Layer 2 of a small transformer language model trained on English Wikipedia (8 layers, counted from 0, width 96).
In attention head 1, each number of a token's query is one row of weights dot the token's vector x. The head spreads its attention over the tokens so far by the softmax of query dot key.

Query weights of the head. A number n stands for (n - 500) times 0.0016.
q0: 538,504,485,499,468,476,509,527,572,482,528,510,526,520,504,543,520,522,502,491,464,494,495,468,509,490,518,510,502,497,473,516,459,533,471,477,492,521,514,461,491,504,495,519,528,476,508,527,492,493,503,466,470,454,509,545,498,494,501,451,500,504,559,512,460,452,536,500,495,500,508,502,484,495,489,463,515,503,489,470,481,514,560,474,493,523,469,522,523,527,484,507,505,512,471,494
q1: 536,513,469,470,477,506,480,512,495,461,558,504,461,516,523,509,476,531,528,502,480,457,480,506,485,478,513,512,469,483,502,519,499,508,485,500,493,474,475,485,526,492,481,527,511,505,506,454,501,483,512,514,539,510,490,539,523,546,465,522,479,496,447,462,513,485,486,497,532,507,523,504,527,519,499,508,480,504,525,498,482,495,469,504,516,481,496,479,521,507,490,484,489,500,496,469
q2: 485,543,483,485,497,515,466,474,506,488,510,477,487,492,489,492,448,469,473,508,505,492,497,455,480,504,481,535,503,482,526,523,512,511,494,540,501,477,494,493,523,483,527,484,476,512,476,537,532,489,525,490,500,533,490,456,515,497,528,508,482,524,476,487,493,517,471,495,498,540,542,495,542,491,488,485,500,547,527,485,503,515,433,514,543,488,522,481,502,504,499,480,491,532,503,435
q3: 534,488,501,486,589,518,569,470,386,566,442,483,491,493,523,450,539,545,457,495,522,457,538,481,497,491,460,470,516,571,478,483,499,538,550,517,538,549,494,451,504,596,517,515,487,515,466,475,456,466,485,411,479,539,511,551,515,534,506,459,532,506,494,506,473,535,481,484,465,474,470,506,475,499,556,519,476,604,519,424,558,478,522,527,544,508,458,505,509,497,552,497,515,513,486,489
q4: 465,460,520,474,502,512,455,522,564,488,491,507,504,501,472,515,508,462,529,534,468,525,468,506,476,506,494,514,484,483,557,480,518,442,503,478,508,512,500,491,459,499,528,529,507,462,479,507,523,511,537,516,495,518,459,418,496,524,468,552,549,531,511,514,552,535,503,514,553,491,562,510,566,512,474,504,512,494,505,516,491,531,469,533,510,454,520,486,508,520,490,438,446,539,552,523
q5: 504,525,497,490,532,440,548,475,442,544,494,519,526,525,491,492,494,532,445,502,483,464,564,491,487,522,467,513,510,448,463,525,495,533,512,515,503,488,467,511,492,575,529,539,475,531,469,506,460,466,456,522,496,531,509,469,510,544,510,491,502,498,544,497,521,512,505,514,517,471,491,509,500,550,538,519,531,536,483,474,550,535,514,507,500,493,479,528,483,514,501,468,492,491,491,466
q6: 512,528,485,508,503,495,480,477,521,459,476,459,450,535,482,413,491,495,508,478,537,473,518,571,519,453,526,499,532,534,508,483,554,527,454,507,536,518,458,527,521,534,550,505,536,545,481,541,480,550,514,473,505,508,520,532,525,544,493,496,498,452,526,522,515,488,447,440,455,530,461,444,483,433,534,483,512,509,501,459,532,504,529,532,478,539,454,510,502,503,515,523,525,478,450,535
q7: 494,473,512,518,500,515,482,509,529,490,509,515,514,517,433,499,519,466,499,484,500,420,512,497,472,444,560,475,522,565,554,457,454,515,456,492,545,496,527,428,510,493,551,503,531,506,521,500,502,526,478,460,483,476,492,473,472,535,479,469,494,460,462,498,545,445,468,467,486,501,504,466,528,498,511,465,480,488,506,438,526,483,525,541,500,528,554,514,462,469,527,546,460,489,484,520
q8: 547,492,503,437,482,439,401,425,542,368,545,431,501,601,484,482,464,599,435,474,489,483,509,541,520,515,602,544,554,464,503,534,499,523,541,536,528,491,479,474,542,453,476,532,490,526,458,613,453,495,529,481,458,479,501,526,500,440,544,432,566,462,531,575,546,519,475,508,487,375,429,433,474,511,568,556,401,508,487,457,507,550,508,528,584,589,485,427,547,459,586,530,466,486,469,496
q9: 421,621,599,496,476,460,506,564,644,404,481,494,591,514,460,465,570,576,449,637,502,562,453,551,487,558,495,529,479,419,586,499,495,448,474,461,456,497,515,585,402,414,550,563,407,581,466,645,558,534,437,443,455,509,490,561,554,357,554,427,449,519,531,442,660,497,461,501,386,589,570,523,351,439,433,521,440,491,522,469,491,442,482,482,583,495,476,458,540,585,534,522,513,491,343,538
q10: 425,523,352,574,550,621,513,547,391,287,280,605,633,627,261,592,632,605,611,347,594,312,779,477,296,429,835,563,592,658,799,494,469,684,635,634,595,576,507,417,465,421,645,612,561,560,437,521,457,452,317,320,258,475,346,310,363,465,461,302,772,264,451,500,500,552,564,328,741,267,491,370,750,601,654,288,371,252,388,499,541,681,564,459,660,550,465,773,471,380,568,471,386,448,492,485
q11: 611,696,532,570,634,524,492,798,365,661,515,691,597,391,480,521,636,334,370,465,430,637,351,321,344,510,547,629,354,94,307,563,611,283,334,407,425,600,651,833,527,589,476,707,323,473,628,510,689,474,386,479,369,548,513,614,669,309,718,263,676,220,321,618,513,508,887,306,422,279,429,629,363,511,525,350,532,316,344,816,438,410,395,301,757,352,475,718,676,525,587,352,483,546,459,469
q12: 333,88,462,535,438,490,392,520,594,362,626,340,262,762,508,510,304,474,549,264,446,422,615,325,480,426,648,403,580,574,585,509,471,424,600,389,819,379,335,710,340,706,571,684,719,594,456,197,574,636,697,610,556,600,614,713,376,716,740,435,647,323,388,508,333,367,768,501,439,484,728,456,533,408,688,641,214,310,449,400,511,461,498,439,513,651,498,429,525,300,723,398,556,494,468,267
q13: 645,317,467,599,481,556,665,471,391,781,587,617,255,477,643,329,416,606,973,438,474,712,344,508,550,665,619,486,461,415,880,630,645,432,321,395,365,322,558,749,216,746,517,476,286,376,347,484,755,674,471,291,591,423,279,635,425,333,582,685,377,420,634,396,301,704,560,278,611,613,617,432,397,420,336,250,483,461,581,187,493,417,462,620,476,636,320,729,519,512,595,341,481,409,605,788
q14: 670,515,474,451,754,439,419,624,301,440,538,357,634,512,714,476,662,500,472,385,556,361,296,746,454,516,389,453,555,271,529,598,343,691,404,400,505,717,612,332,328,646,327,392,493,414,455,538,583,574,220,375,554,679,645,394,782,492,605,533,547,661,468,682,435,207,497,528,595,406,354,431,441,418,462,283,491,594,440,483,720,573,681,596,565,711,76,583,713,346,671,709,339,251,660,403
q15: 655,644,390,666,731,259,429,272,714,386,570,188,385,569,856,454,351,610,588,639,411,813,693,262,674,398,397,382,575,280,545,513,462,575,663,520,541,362,545,509,664,669,445,622,346,561,652,371,507,564,667,319,519,413,385,466,243,469,416,373,765,627,318,416,496,558,398,534,384,236,214,353,412,523,610,369,525,598,363,429,552,641,463,437,452,532,473,388,470,861,570,541,618,434,805,573
q16: 531,496,495,501,517,539,488,528,486,497,480,498,494,489,518,495,493,532,470,507,496,556,491,504,495,524,493,488,497,498,522,514,496,511,494,529,505,519,511,496,524,509,506,480,479,517,495,503,471,485,467,483,524,493,497,523,509,481,483,471,481,510,474,503,473,484,472,509,541,497,500,480,486,496,486,481,479,505,502,506,460,490,446,532,499,504,526,529,488,509,487,487,488,500,512,499
q17: 515,502,519,481,480,465,500,480,539,507,521,515,492,517,512,536,525,479,515,478,494,519,499,475,530,515,505,503,502,505,504,517,503,483,518,498,493,536,523,508,515,474,498,496,505,467,535,539,487,480,507,476,491,496,515,463,530,477,480,507,534,471,518,525,515,549,490,488,470,536,510,476,522,476,471,515,525,463,485,475,500,504,529,478,499,495,466,533,510,478,494,488,519,503,523,519
q18: 493,528,551,466,517,497,491,491,545,485,517,497,540,473,498,499,472,479,514,496,475,485,474,508,488,517,485,502,496,512,520,515,508,477,532,483,489,508,501,530,489,483,545,486,522,465,498,522,481,500,526,499,497,515,469,429,477,539,489,529,471,492,510,533,542,506,518,487,514,494,548,515,502,517,508,506,516,523,535,537,510,526,466,486,483,492,511,508,476,504,514,497,501,503,536,527
q19: 549,514,498,508,507,535,473,511,467,531,505,539,524,519,532,505,467,503,474,469,522,471,514,517,499,506,493,516,483,518,483,482,546,522,501,469,532,512,527,500,512,487,536,482,471,525,480,508,510,498,492,489,524,514,498,524,524,479,495,471,467,497,474,470,457,459,522,474,457,495,466,493,495,483,511,508,516,527,521,490,558,515,510,452,516,507,489,500,520,500,514,525,511,498,492,482
q20: 504,499,511,438,537,454,534,441,461,535,498,488,537,507,491,471,470,523,447,478,481,491,535,506,504,502,478,466,511,509,502,501,509,511,502,505,519,522,493,465,480,534,485,498,482,509,443,476,504,460,496,457,487,540,486,474,501,528,519,473,518,508,562,508,476,510,489,517,488,455,467,529,457,557,524,524,481,541,525,481,530,523,486,523,522,471,471,476,511,490,529,469,496,490,468,457
q21: 487,537,462,492,507,495,512,452,438,473,460,434,458,513,502,458,486,522,497,475,566,458,520,516,538,505,523,522,514,534,491,480,539,503,438,501,543,502,508,516,543,492,501,493,577,544,473,528,477,520,498,477,450,458,505,549,514,474,540,483,474,500,482,514,494,497,479,485,456,545,451,469,472,440,526,509,499,550,506,493,547,469,529,498,524,531,432,503,507,492,535,558,542,482,444,563
q22: 549,486,537,517,470,512,442,516,576,524,502,557,509,488,509,513,490,453,525,522,504,558,436,478,522,459,519,497,499,520,498,482,472,495,467,486,498,455,547,461,502,492,462,479,482,506,543,466,569,550,525,480,590,508,521,522,526,518,473,525,462,508,454,517,501,507,476,492,472,548,518,497,511,492,454,510,501,520,522,484,487,461,495,534,481,518,565,480,494,466,492,515,488,501,540,543
q23: 561,444,486,491,488,508,494,497,516,587,582,548,455,425,549,554,464,444,490,529,469,562,417,411,522,555,397,484,459,482,408,503,495,442,512,473,450,468,554,501,574,561,451,466,444,385,530,449,514,502,559,541,579,540,520,474,477,500,525,596,515,535,463,490,437,550,529,492,574,518,499,543,543,532,449,560,548,556,530,529,416,437,461,526,459,441,551,477,550,474,429,425,511,570,591,501
q24: 509,473,497,527,500,487,484,502,520,484,510,475,600,610,434,521,563,569,425,426,535,414,570,530,566,441,498,485,503,540,468,421,444,521,534,457,603,490,511,354,550,499,587,499,531,544,545,580,515,497,547,473,549,509,538,521,507,566,534,460,514,509,501,534,517,397,478,506,443,507,463,461,480,490,494,556,466,508,497,428,543,507,572,522,589,546,551,472,469,470,510,552,491,434,441,460
q25: 351,567,647,565,525,523,552,512,457,404,371,454,586,571,469,395,614,591,533,522,477,342,612,663,398,423,638,478,549,622,760,566,425,567,563,629,494,536,507,570,323,314,581,590,544,673,467,648,535,492,299,517,384,449,434,525,492,483,412,307,374,465,604,462,660,415,390,576,364,558,561,485,399,546,497,364,458,405,449,455,658,589,558,466,474,481,369,570,321,619,518,692,501,382,358,526
q26: 459,593,655,393,452,418,335,520,736,396,638,405,517,515,569,453,517,577,388,698,453,440,463,524,454,589,443,480,521,393,598,569,547,443,439,519,440,480,482,605,468,406,523,536,329,574,432,572,544,600,469,397,570,508,558,519,505,296,611,473,479,544,566,363,702,533,405,465,415,556,587,394,331,482,421,624,471,544,616,418,537,379,499,573,521,533,551,402,633,445,571,511,543,563,334,597
q27: 657,251,707,411,530,451,386,509,504,612,735,465,528,515,319,552,668,491,366,395,195,345,550,665,513,528,638,399,285,272,514,620,463,432,425,599,596,439,503,184,843,619,582,714,428,289,433,780,277,520,471,440,630,461,401,385,406,609,520,487,333,449,489,613,207,401,533,518,602,335,297,442,505,555,529,326,591,626,547,461,725,513,437,740,774,570,900,385,563,270,580,259,429,744,445,686
q28: 446,592,659,366,722,496,430,551,340,565,683,767,396,376,501,229,600,485,334,378,592,702,458,493,463,484,552,473,426,670,532,426,444,580,474,596,551,382,311,880,668,367,477,442,347,506,458,756,437,492,326,673,580,394,336,467,224,788,443,465,232,492,377,679,358,536,343,470,312,449,365,475,629,263,753,388,501,234,466,487,629,610,546,213,574,696,471,537,415,806,511,669,444,563,630,809
q29: 343,710,647,560,663,748,656,703,637,396,546,502,258,407,561,606,684,260,666,555,296,537,422,691,556,423,461,411,633,468,793,666,320,565,339,630,448,419,605,465,458,498,650,512,674,306,564,345,471,414,437,557,413,570,449,448,442,783,503,448,557,589,265,313,533,371,508,701,385,588,602,638,554,364,394,329,416,327,466,847,634,280,688,367,359,409,389,260,447,308,570,414,248,672,631,758
q30: 649,667,464,361,281,519,455,302,568,522,209,674,236,657,434,553,631,643,690,455,399,501,563,585,429,486,793,671,796,541,362,532,466,545,429,590,155,631,474,495,561,486,756,358,356,287,548,444,343,486,632,762,733,367,619,603,554,576,439,484,745,346,478,596,371,757,355,493,212,406,345,359,227,352,444,600,449,588,405,674,611,587,723,675,394,391,585,191,646,769,452,257,428,320,429,549
q31: 401,608,434,831,666,811,288,387,627,525,414,233,419,538,644,317,703,452,385,467,551,599,551,715,565,400,469,552,536,491,274,656,614,386,477,903,526,287,413,625,659,651,349,499,233,524,491,458,458,553,622,395,558,581,403,666,455,578,522,342,161,436,820,539,840,669,518,497,471,429,547,363,465,566,591,589,587,377,433,649,538,559,534,560,302,514,382,497,532,89,441,392,335,526,456,238

Each question shows a short text with each token's key, already scaled and adjusted for position as the last token sees it. A number n stands for (n - 500) times 0.0034.

Then comes the last token's vector x. A number n stands for (n - 500) times 0.015.

0 " world": 510,527,507,499,526,516,450,491,429,609,518,643,658,725,451,468,477,512,510,484,497,444,502,553,473,414,471,478,402,724,401,480
1 ".\n": 524,498,503,513,494,497,488,552,404,591,509,615,603,740,389,410,498,511,511,502,502,492,534,576,433,363,471,493,394,718,326,469
2 "-": 505,495,491,453,534,441,467,547,368,614,370,573,356,655,310,334,501,499,514,496,457,476,577,635,378,369,409,528,320,712,326,347
3 " S": 491,492,473,490,516,461,461,500,474,555,323,430,388,491,347,427,504,516,500,501,487,479,533,585,459,427,419,479,428,752,464,385
4 "quad": 498,467,472,527,518,496,486,524,456,456,555,415,501,445,402,753,482,528,512,500,541,479,495,540,525,444,433,450,739,604,270,628
5 "\n\n": 490,506,501,476,526,480,460,550,377,649,405,602,374,692,289,351,483,491,497,479,479,473,594,626,369,340,394,520,353,731,342,323
6 "-": 496,507,485,478,546,456,468,548,377,587,423,659,346,604,358,406,498,485,499,472,485,458,551,621,381,417,447,528,333,805,392,359
7 " Pre": 519,484,493,483,513,489,448,476,480,558,334,420,378,460,343,451,518,504,504,512,507,472,519,590,458,452,413,502,442,779,488,387
8 "l": 496,500,478,512,501,507,502,525,449,412,595,423,682,448,570,621,493,492,481,528,511,514,499,524,501,463,447,229,186,466,326,679
x: 453,540,522,617,528,472,589,508,541,476,499,559,480,495,532,486,437,402,539,625,629,482,461,530,429,451,411,401,346,564,413,492,456,478,494,570,579,522,531,564,558,529,430,522,545,526,549,538,514,538,554,567,496,363,429,456,498,600,511,474,368,534,443,495,475,487,605,497,567,416,477,601,452,644,475,511,552,394,570,595,498,402,489,373,574,374,538,604,462,478,471,455,508,469,336,512
Which token does the last token look at most? 2 "-"

0 ".": 504,518,499,493,516,477,473,526,417,596,360,519,301,422,505,375,499,504,495,472,489,452,528,588,470,473,521,607,509,685,378,371
1 "0": 506,524,483,541,521,475,501,540,453,583,329,530,246,379,555,357,533,541,489,477,520,471,537,593,453,479,491,595,570,656,400,447
2 "8": 454,491,489,580,554,515,495,526,395,538,571,685,625,441,607,756,504,543,464,449,542,449,504,555,499,492,475,553,722,573,456,180
3 " |": 482,492,501,525,518,499,472,545,379,519,573,593,531,562,538,549,480,522,476,472,521,457,495,527,520,519,519,472,553,536,394,104
4 " ": 498,467,486,478,529,459,441,530,406,621,413,556,390,613,349,393,490,506,483,503,476,458,543,609,420,410,481,645,427,718,420,326
5 "4": 553,466,529,589,537,478,495,523,483,605,390,546,556,545,263,579,471,489,502,540,534,463,567,620,415,344,446,405,422,753,555,496
6 " |\n": 514,501,497,540,485,500,477,547,399,606,538,604,580,417,357,413,497,484,494,502,532,471,525,567,469,390,482,512,308,516,358,276
7 "|": 515,500,485,471,537,450,446,536,393,608,387,596,335,688,240,326,512,502,495,465,473,465,568,627,368,374,409,508,355,725,315,385
8 " Jon": 468,498,458,500,516,487,435,464,509,581,294,403,504,459,298,492,528,472,489,500,528,452,527,571,495,462,460,433,377,689,498,484
x: 573,550,532,562,443,584,588,458,508,520,498,561,544,488,502,536,530,517,479,517,432,555,565,511,556,628,519,559,433,457,453,470,606,379,374,440,491,565,543,495,553,496,478,571,451,506,383,535,454,517,500,465,531,479,395,481,554,436,539,437,409,603,561,433,463,517,559,434,497,537,500,460,483,706,554,548,523,381,441,489,382,416,427,488,593,432,543,491,401,470,415,335,674,597,471,488
Which token does the last token look at most? 7 "|"

0 " Did": 495,521,518,489,496,491,512,563,419,473,720,743,516,668,503,424,534,528,497,504,495,483,464,494,487,477,556,651,355,519,461,396
1 " not": 476,493,523,480,504,478,505,568,437,471,668,730,469,711,437,391,497,524,515,509,500,501,479,527,480,491,641,608,405,510,433,415
2 " advance": 500,492,498,502,533,489,447,493,465,576,544,729,376,595,530,347,512,485,507,505,508,459,510,558,456,425,473,547,388,756,427,541
3 " |": 485,495,499,495,514,478,486,541,434,513,445,712,407,515,423,400,491,496,503,487,503,492,527,530,476,516,511,344,252,668,529,546
4 " ": 492,470,485,466,527,454,440,524,413,627,409,560,378,618,350,348,492,498,495,508,467,467,554,623,396,369,440,612,354,705,411,349
5 " |\n": 503,486,488,515,496,485,470,536,435,623,394,540,465,513,244,550,483,486,500,500,525,478,560,593,445,350,419,436,345,695,411,442
6 "|": 517,504,486,464,536,449,445,536,388,605,399,585,336,681,263,353,494,502,502,472,470,470,573,628,364,365,398,508,340,725,312,366
7 " Men": 491,482,477,493,550,473,440,486,459,571,283,412,469,459,279,480,526,487,509,509,505,460,553,568,490,502,464,428,339,715,500,465
8 "'s": 492,517,484,495,486,507,494,527,424,525,642,708,679,723,347,619,475,487,516,494,494,506,498,520,524,475,541,533,326,351,595,415
x: 544,578,588,583,551,637,526,575,469,590,437,470,466,547,443,453,520,468,516,446,424,513,511,467,513,500,498,500,453,499,528,604,495,519,572,535,481,440,465,523,541,504,520,534,531,220,617,458,416,440,562,540,486,507,561,552,468,454,572,446,435,510,438,458,486,498,476,584,507,506,508,564,448,543,525,435,463,488,516,509,514,206,453,448,492,472,554,482,488,608,557,389,456,640,433,535
Which token does the last token look at most? 6 "|"

0 " Men": 496,508,508,498,517,501,483,514,425,520,626,657,593,754,335,504,527,502,511,512,474,496,511,490,526,491,496,536,319,437,595,450
1 "'s": 484,497,523,491,480,512,501,531,423,534,634,699,670,715,328,584,486,525,504,512,498,503,497,521,515,446,521,501,310,381,569,416
2 " disc": 499,485,508,507,513,500,438,461,457,638,514,541,428,581,310,383,525,506,484,550,501,469,511,562,496,384,440,621,503,803,539,540
3 "us": 494,473,502,516,518,532,469,532,483,442,536,565,470,607,479,775,499,509,499,521,538,489,474,472,558,530,606,282,371,751,696,688
4 " throw": 488,495,479,487,519,491,403,433,493,664,366,471,359,675,408,374,488,510,483,500,530,440,510,572,529,391,442,540,555,673,571,493
5 " F": 504,492,496,483,496,503,479,491,467,526,488,594,331,693,589,364,509,480,493,514,494,498,505,500,524,519,516,528,263,569,663,434
6 "3": 537,499,542,554,492,545,530,551,445,379,769,347,343,484,307,719,538,459,492,544,528,513,474,467,546,465,509,495,515,620,839,445
7 "7": 487,511,543,545,510,539,467,537,361,503,705,254,662,523,501,511,538,471,489,532,519,478,502,548,506,353,470,662,402,599,595,207
8 " |": 490,501,519,517,506,503,453,543,374,532,526,516,619,553,586,290,506,481,501,493,503,461,506,551,480,475,534,530,349,640,398,206
x: 490,504,538,471,480,499,485,487,516,469,565,494,522,496,483,463,483,420,443,712,436,538,474,462,514,411,498,441,533,511,563,550,508,483,371,461,558,554,495,515,515,540,468,476,603,467,513,541,475,525,561,522,470,479,512,432,506,505,530,471,539,547,472,490,513,499,523,529,502,558,481,578,514,452,489,565,432,518,479,531,533,35,546,539,546,415,524,458,537,490,523,473,521,583,583,477
Which token does the last token look at most, and with what share of its attention? 8 " |", with about 70%

0 " to": 495,490,503,456,514,460,454,532,434,570,382,619,421,581,360,360,483,505,535,501,472,466,542,590,419,431,463,572,383,713,340,613
1 " the": 506,490,491,473,499,437,463,571,391,606,403,633,369,676,288,313,487,514,525,517,455,502,590,606,395,371,440,516,352,747,290,487
2 " first": 485,511,518,525,532,487,470,519,442,582,415,505,532,522,245,422,492,526,523,506,492,463,536,627,432,375,466,501,419,768,414,517
3 " t": 485,471,491,505,516,516,444,461,460,620,503,664,562,422,437,329,510,490,488,516,531,463,491,563,498,415,447,548,354,748,625,562
4 "rick": 488,466,489,515,533,522,478,543,410,451,656,720,351,470,542,836,492,480,517,488,537,460,468,492,525,551,534,442,642,623,358,490
5 ".": 498,500,503,479,497,511,497,497,464,560,433,537,299,766,604,267,492,490,501,497,490,494,522,542,481,425,448,481,538,640,432,524
6 " C": 516,503,497,478,530,478,462,482,459,594,334,586,272,525,539,346,510,495,506,497,497,472,519,568,464,474,419,611,503,669,385,345
7 "ards": 478,499,506,513,520,534,503,566,385,358,740,451,589,358,370,762,503,480,523,539,520,492,462,481,532,545,535,411,614,731,419,469
8 " rank": 512,531,498,508,510,526,450,442,518,578,424,574,401,807,639,355,502,496,506,510,532,461,487,516,508,521,459,465,456,714,589,361
x: 530,449,456,564,507,516,552,583,575,506,474,485,540,457,563,568,544,394,586,604,423,580,393,420,521,555,534,529,642,413,436,539,565,457,482,561,400,473,578,492,449,469,622,375,480,540,469,498,520,413,585,451,460,407,404,499,566,410,580,477,567,534,444,409,486,514,396,456,548,508,404,614,486,484,488,461,526,551,557,540,432,268,578,429,511,461,458,576,545,604,479,511,543,500,571,439
Which token does the last token look at most, and with what share of its attention? 1 " the", with about 90%

0 ",": 512,522,505,477,517,460,480,538,423,603,287,530,391,635,448,453,491,502,503,502,470,483,567,606,468,425,461,567,498,652,276,536
1 "0": 500,527,491,543,516,481,529,532,490,574,299,551,443,636,486,529,533,530,494,482,513,485,542,582,480,442,518,552,611,637,300,590
2 "0": 475,507,498,544,519,480,526,535,472,591,337,595,510,641,520,526,514,536,490,490,506,480,542,590,466,415,508,559,588,626,261,503
3 "0": 487,480,517,561,539,512,494,529,400,563,568,672,769,622,614,481,481,514,464,469,520,466,528,547,495,412,470,467,516,493,327,215
4 " years": 479,475,516,533,541,517,458,492,462,591,410,579,723,541,492,454,487,515,532,507,529,428,498,552,469,509,534,357,439,708,366,293
5 " ago": 492,473,478,521,507,525,460,502,482,552,457,575,462,686,621,416,483,503,497,507,529,471,504,567,439,459,512,460,539,746,343,330
6 ",": 505,493,502,485,524,471,465,511,456,605,276,487,391,663,500,326,489,490,505,483,481,475,560,601,460,426,446,496,410,664,380,428
7 " and": 510,496,475,472,534,478,446,507,451,631,263,537,388,661,485,455,486,478,506,470,483,458,553,611,438,408,430,540,465,710,275,465
8 " the": 508,519,492,480,522,451,449,549,407,620,433,551,352,687,275,311,498,494,480,485,462,479,566,614,403,345,434,601,406,710,333,371
x: 525,556,581,621,460,542,523,506,518,459,583,504,448,472,483,580,470,434,496,571,407,434,610,578,557,465,492,490,522,510,476,463,453,448,436,624,450,350,479,489,558,548,453,526,554,488,504,485,595,479,543,510,460,482,518,568,433,460,507,452,566,484,426,436,511,499,492,539,561,593,546,518,519,477,477,476,456,439,433,540,583,121,421,493,530,404,574,489,503,469,474,520,630,542,558,510
Which token does the last token look at most? 8 " the"

0 " then": 492,502,510,499,511,506,457,488,451,586,397,541,420,508,493,334,506,526,494,502,489,488,525,620,437,354,412,688,415,681,465,511
1 " de": 504,500,508,504,521,510,451,466,465,630,410,514,447,485,524,380,493,496,497,502,512,470,507,601,502,353,429,777,416,672,456,547
2 "als": 508,483,476,490,522,503,452,482,494,539,322,389,251,491,582,491,515,523,512,508,513,475,505,535,555,459,449,563,553,630,407,745
3 " ": 502,477,496,488,498,479,475,478,485,583,415,709,498,862,416,421,499,509,486,516,482,495,539,541,494,448,424,419,468,522,554,437
4 "1": 500,476,504,531,542,454,490,552,440,602,427,564,502,643,197,461,446,509,493,513,506,477,578,633,380,315,401,409,413,688,465,434
5 "0": 555,467,521,581,546,504,501,514,432,604,474,626,733,326,429,470,469,504,509,506,538,461,529,611,441,344,411,566,489,427,203,438
6 " c": 526,504,525,545,509,526,477,501,412,576,649,646,696,408,487,484,521,499,500,540,543,474,477,551,489,404,460,406,464,499,238,267
7 "ards": 481,508,519,524,521,539,512,581,369,368,822,566,582,316,441,627,504,484,527,545,532,492,451,485,515,521,553,404,563,754,457,428
8 " each": 494,513,472,488,522,476,477,507,472,575,466,612,366,764,450,349,488,493,495,511,475,481,528,555,491,461,525,459,476,699,513,306
x: 536,527,529,580,595,568,484,464,516,506,536,523,464,455,461,606,492,440,567,578,431,495,485,539,554,525,612,499,568,475,499,553,423,461,406,533,495,409,455,491,505,595,559,497,490,438,450,513,476,371,520,496,409,481,490,532,501,534,522,472,663,440,414,390,432,536,551,509,568,529,446,478,590,486,554,437,511,407,474,552,447,175,404,534,556,409,637,591,546,518,473,488,587,496,498,488
Which token does the last token look at most? 4 "1"

0 " in": 502,502,512,488,520,456,468,501,458,588,291,537,382,543,349,449,472,505,510,506,482,473,554,594,478,425,417,398,392,655,364,620
1 " the": 509,487,493,474,502,431,465,555,412,610,337,583,341,649,267,352,490,515,519,521,456,505,604,611,399,363,381,397,360,735,324,448
2 " us": 495,502,506,484,513,487,454,525,455,617,427,544,562,531,284,470,519,519,541,514,499,469,530,602,452,340,502,469,414,793,413,546
3 "ual": 513,501,498,501,512,521,487,477,522,578,494,558,291,802,454,493,504,503,499,471,519,479,500,503,556,436,552,499,440,534,704,500
4 " A": 495,503,483,503,481,497,495,503,497,486,426,480,643,547,341,250,477,524,506,514,499,513,514,491,520,502,493,334,318,628,545,653
5 "ce": 503,463,502,562,515,533,460,527,385,503,690,401,864,344,347,648,504,491,509,495,541,466,492,553,504,337,473,634,525,618,368,583
6 "-T": 485,496,486,475,495,511,505,471,500,501,409,592,286,634,721,244,485,480,493,490,503,503,510,533,525,513,431,609,499,458,378,574
7 "en": 514,503,475,480,516,498,474,520,452,423,599,266,428,585,368,807,526,471,491,488,495,483,487,500,551,493,453,504,802,611,648,337
8 " order": 528,503,508,493,510,529,450,452,465,624,458,752,509,777,542,343,508,484,512,487,517,475,518,559,502,371,358,620,622,496,431,623
x: 554,517,376,482,574,500,594,426,486,554,422,541,471,477,545,468,515,507,620,602,501,413,455,425,566,522,540,484,450,521,551,576,532,497,479,518,438,424,482,514,468,441,621,298,451,427,514,503,558,410,451,417,533,503,459,533,496,474,566,554,596,517,427,372,539,560,408,476,558,567,531,568,488,433,478,372,580,473,568,543,528,311,495,555,503,458,524,528,452,407,589,577,451,502,661,608
Which token does the last token look at most? 1 " the"

0 "ands": 504,504,512,494,520,495,472,531,462,548,475,638,392,745,432,316,478,525,512,495,490,460,513,540,499,411,485,546,534,660,560,413
1 " of": 510,487,506,487,507,493,486,499,485,571,450,628,390,762,512,339,486,496,508,499,485,482,518,559,482,454,481,590,513,666,577,326
2 " competition": 493,500,501,502,534,493,448,459,486,631,286,544,386,528,327,424,506,532,498,514,492,453,523,554,490,490,502,498,450,769,533,583
3 ".": 492,495,507,494,498,488,502,529,456,556,436,539,493,805,466,436,496,503,509,507,480,488,534,549,460,432,517,355,408,748,497,410
4 " Ev": 466,492,495,502,522,478,460,482,469,598,356,566,339,467,501,360,499,514,507,501,486,447,514,564,484,474,465,553,471,696,378,326
5 "ents": 472,474,480,506,512,500,509,526,460,480,459,652,353,398,566,592,480,499,521,478,515,483,495,489,571,548,464,217,391,168,304,452
6 " are": 481,490,499,483,507,484,491,514,458,545,419,686,501,769,546,331,511,495,501,495,502,491,523,545,476,494,484,476,584,571,306,369
7 " given": 479,517,488,535,517,483,474,492,511,620,354,603,410,670,282,522,506,496,500,523,553,469,523,586,497,400,522,495,554,691,442,514
8 " a": 501,521,485,480,519,437,476,557,428,580,437,573,349,624,322,277,512,496,485,485,461,476,557,574,437,419,523,463,257,687,456,416
x: 534,479,579,699,497,507,507,531,480,456,546,551,425,483,470,585,493,407,482,592,393,471,607,469,507,498,500,493,477,508,456,485,489,500,428,528,452,441,451,478,493,513,396,564,563,502,566,526,547,429,543,468,393,493,446,474,438,488,599,420,524,474,457,429,495,550,507,586,558,595,556,431,533,549,569,498,481,419,485,566,565,114,487,514,560,482,525,550,516,464,496,507,564,527,541,527
Which two tokens does the last token look at most, in order? 8 " a", 7 " given"

0 " |\n": 505,510,501,492,502,464,472,544,429,617,310,533,397,620,351,465,490,518,523,492,510,480,567,577,465,427,471,458,311,651,314,441
1 "|": 511,500,500,454,515,444,456,543,388,608,379,588,351,707,251,342,513,500,517,509,458,482,577,623,380,367,402,513,362,724,320,379
2 " ": 495,486,479,475,515,440,440,530,423,569,358,461,420,637,247,369,506,533,507,524,470,472,563,597,422,439,441,457,355,726,451,449
3 "2": 448,476,512,549,553,445,478,554,444,589,412,526,462,649,204,453,475,516,489,505,497,469,574,647,358,327,398,479,382,719,452,443
4 " |": 505,480,500,530,527,482,449,547,373,534,503,466,637,424,405,485,466,524,491,476,525,450,509,572,476,447,464,436,379,476,213,279
5 " United": 505,465,485,510,524,483,439,496,455,569,351,513,473,403,296,511,492,501,526,469,498,440,526,564,464,521,476,604,399,625,347,389
6 " States": 510,478,495,551,497,532,455,483,472,556,430,596,903,590,344,518,501,506,498,495,531,470,510,550,492,471,456,515,386,543,442,534
7 " |": 497,476,492,513,502,501,447,512,409,538,424,457,736,748,432,513,523,481,492,485,512,475,510,562,494,455,483,570,439,623,293,498
8 " ": 496,521,502,482,532,467,426,509,414,620,389,541,432,600,348,354,508,464,482,485,488,451,532,620,414,409,467,688,408,700,396,361
x: 511,526,522,538,485,488,557,558,458,506,540,566,482,472,561,544,518,461,509,710,424,482,634,481,478,427,396,499,568,413,488,479,555,441,508,389,548,383,450,567,545,488,474,460,547,507,499,410,527,466,523,493,452,556,447,504,480,481,441,549,579,543,440,424,507,510,529,526,490,518,543,513,514,557,445,525,450,449,451,527,521,179,514,494,429,385,585,463,538,562,490,468,686,595,602,478
Which token does the last token look at most? 3 "2"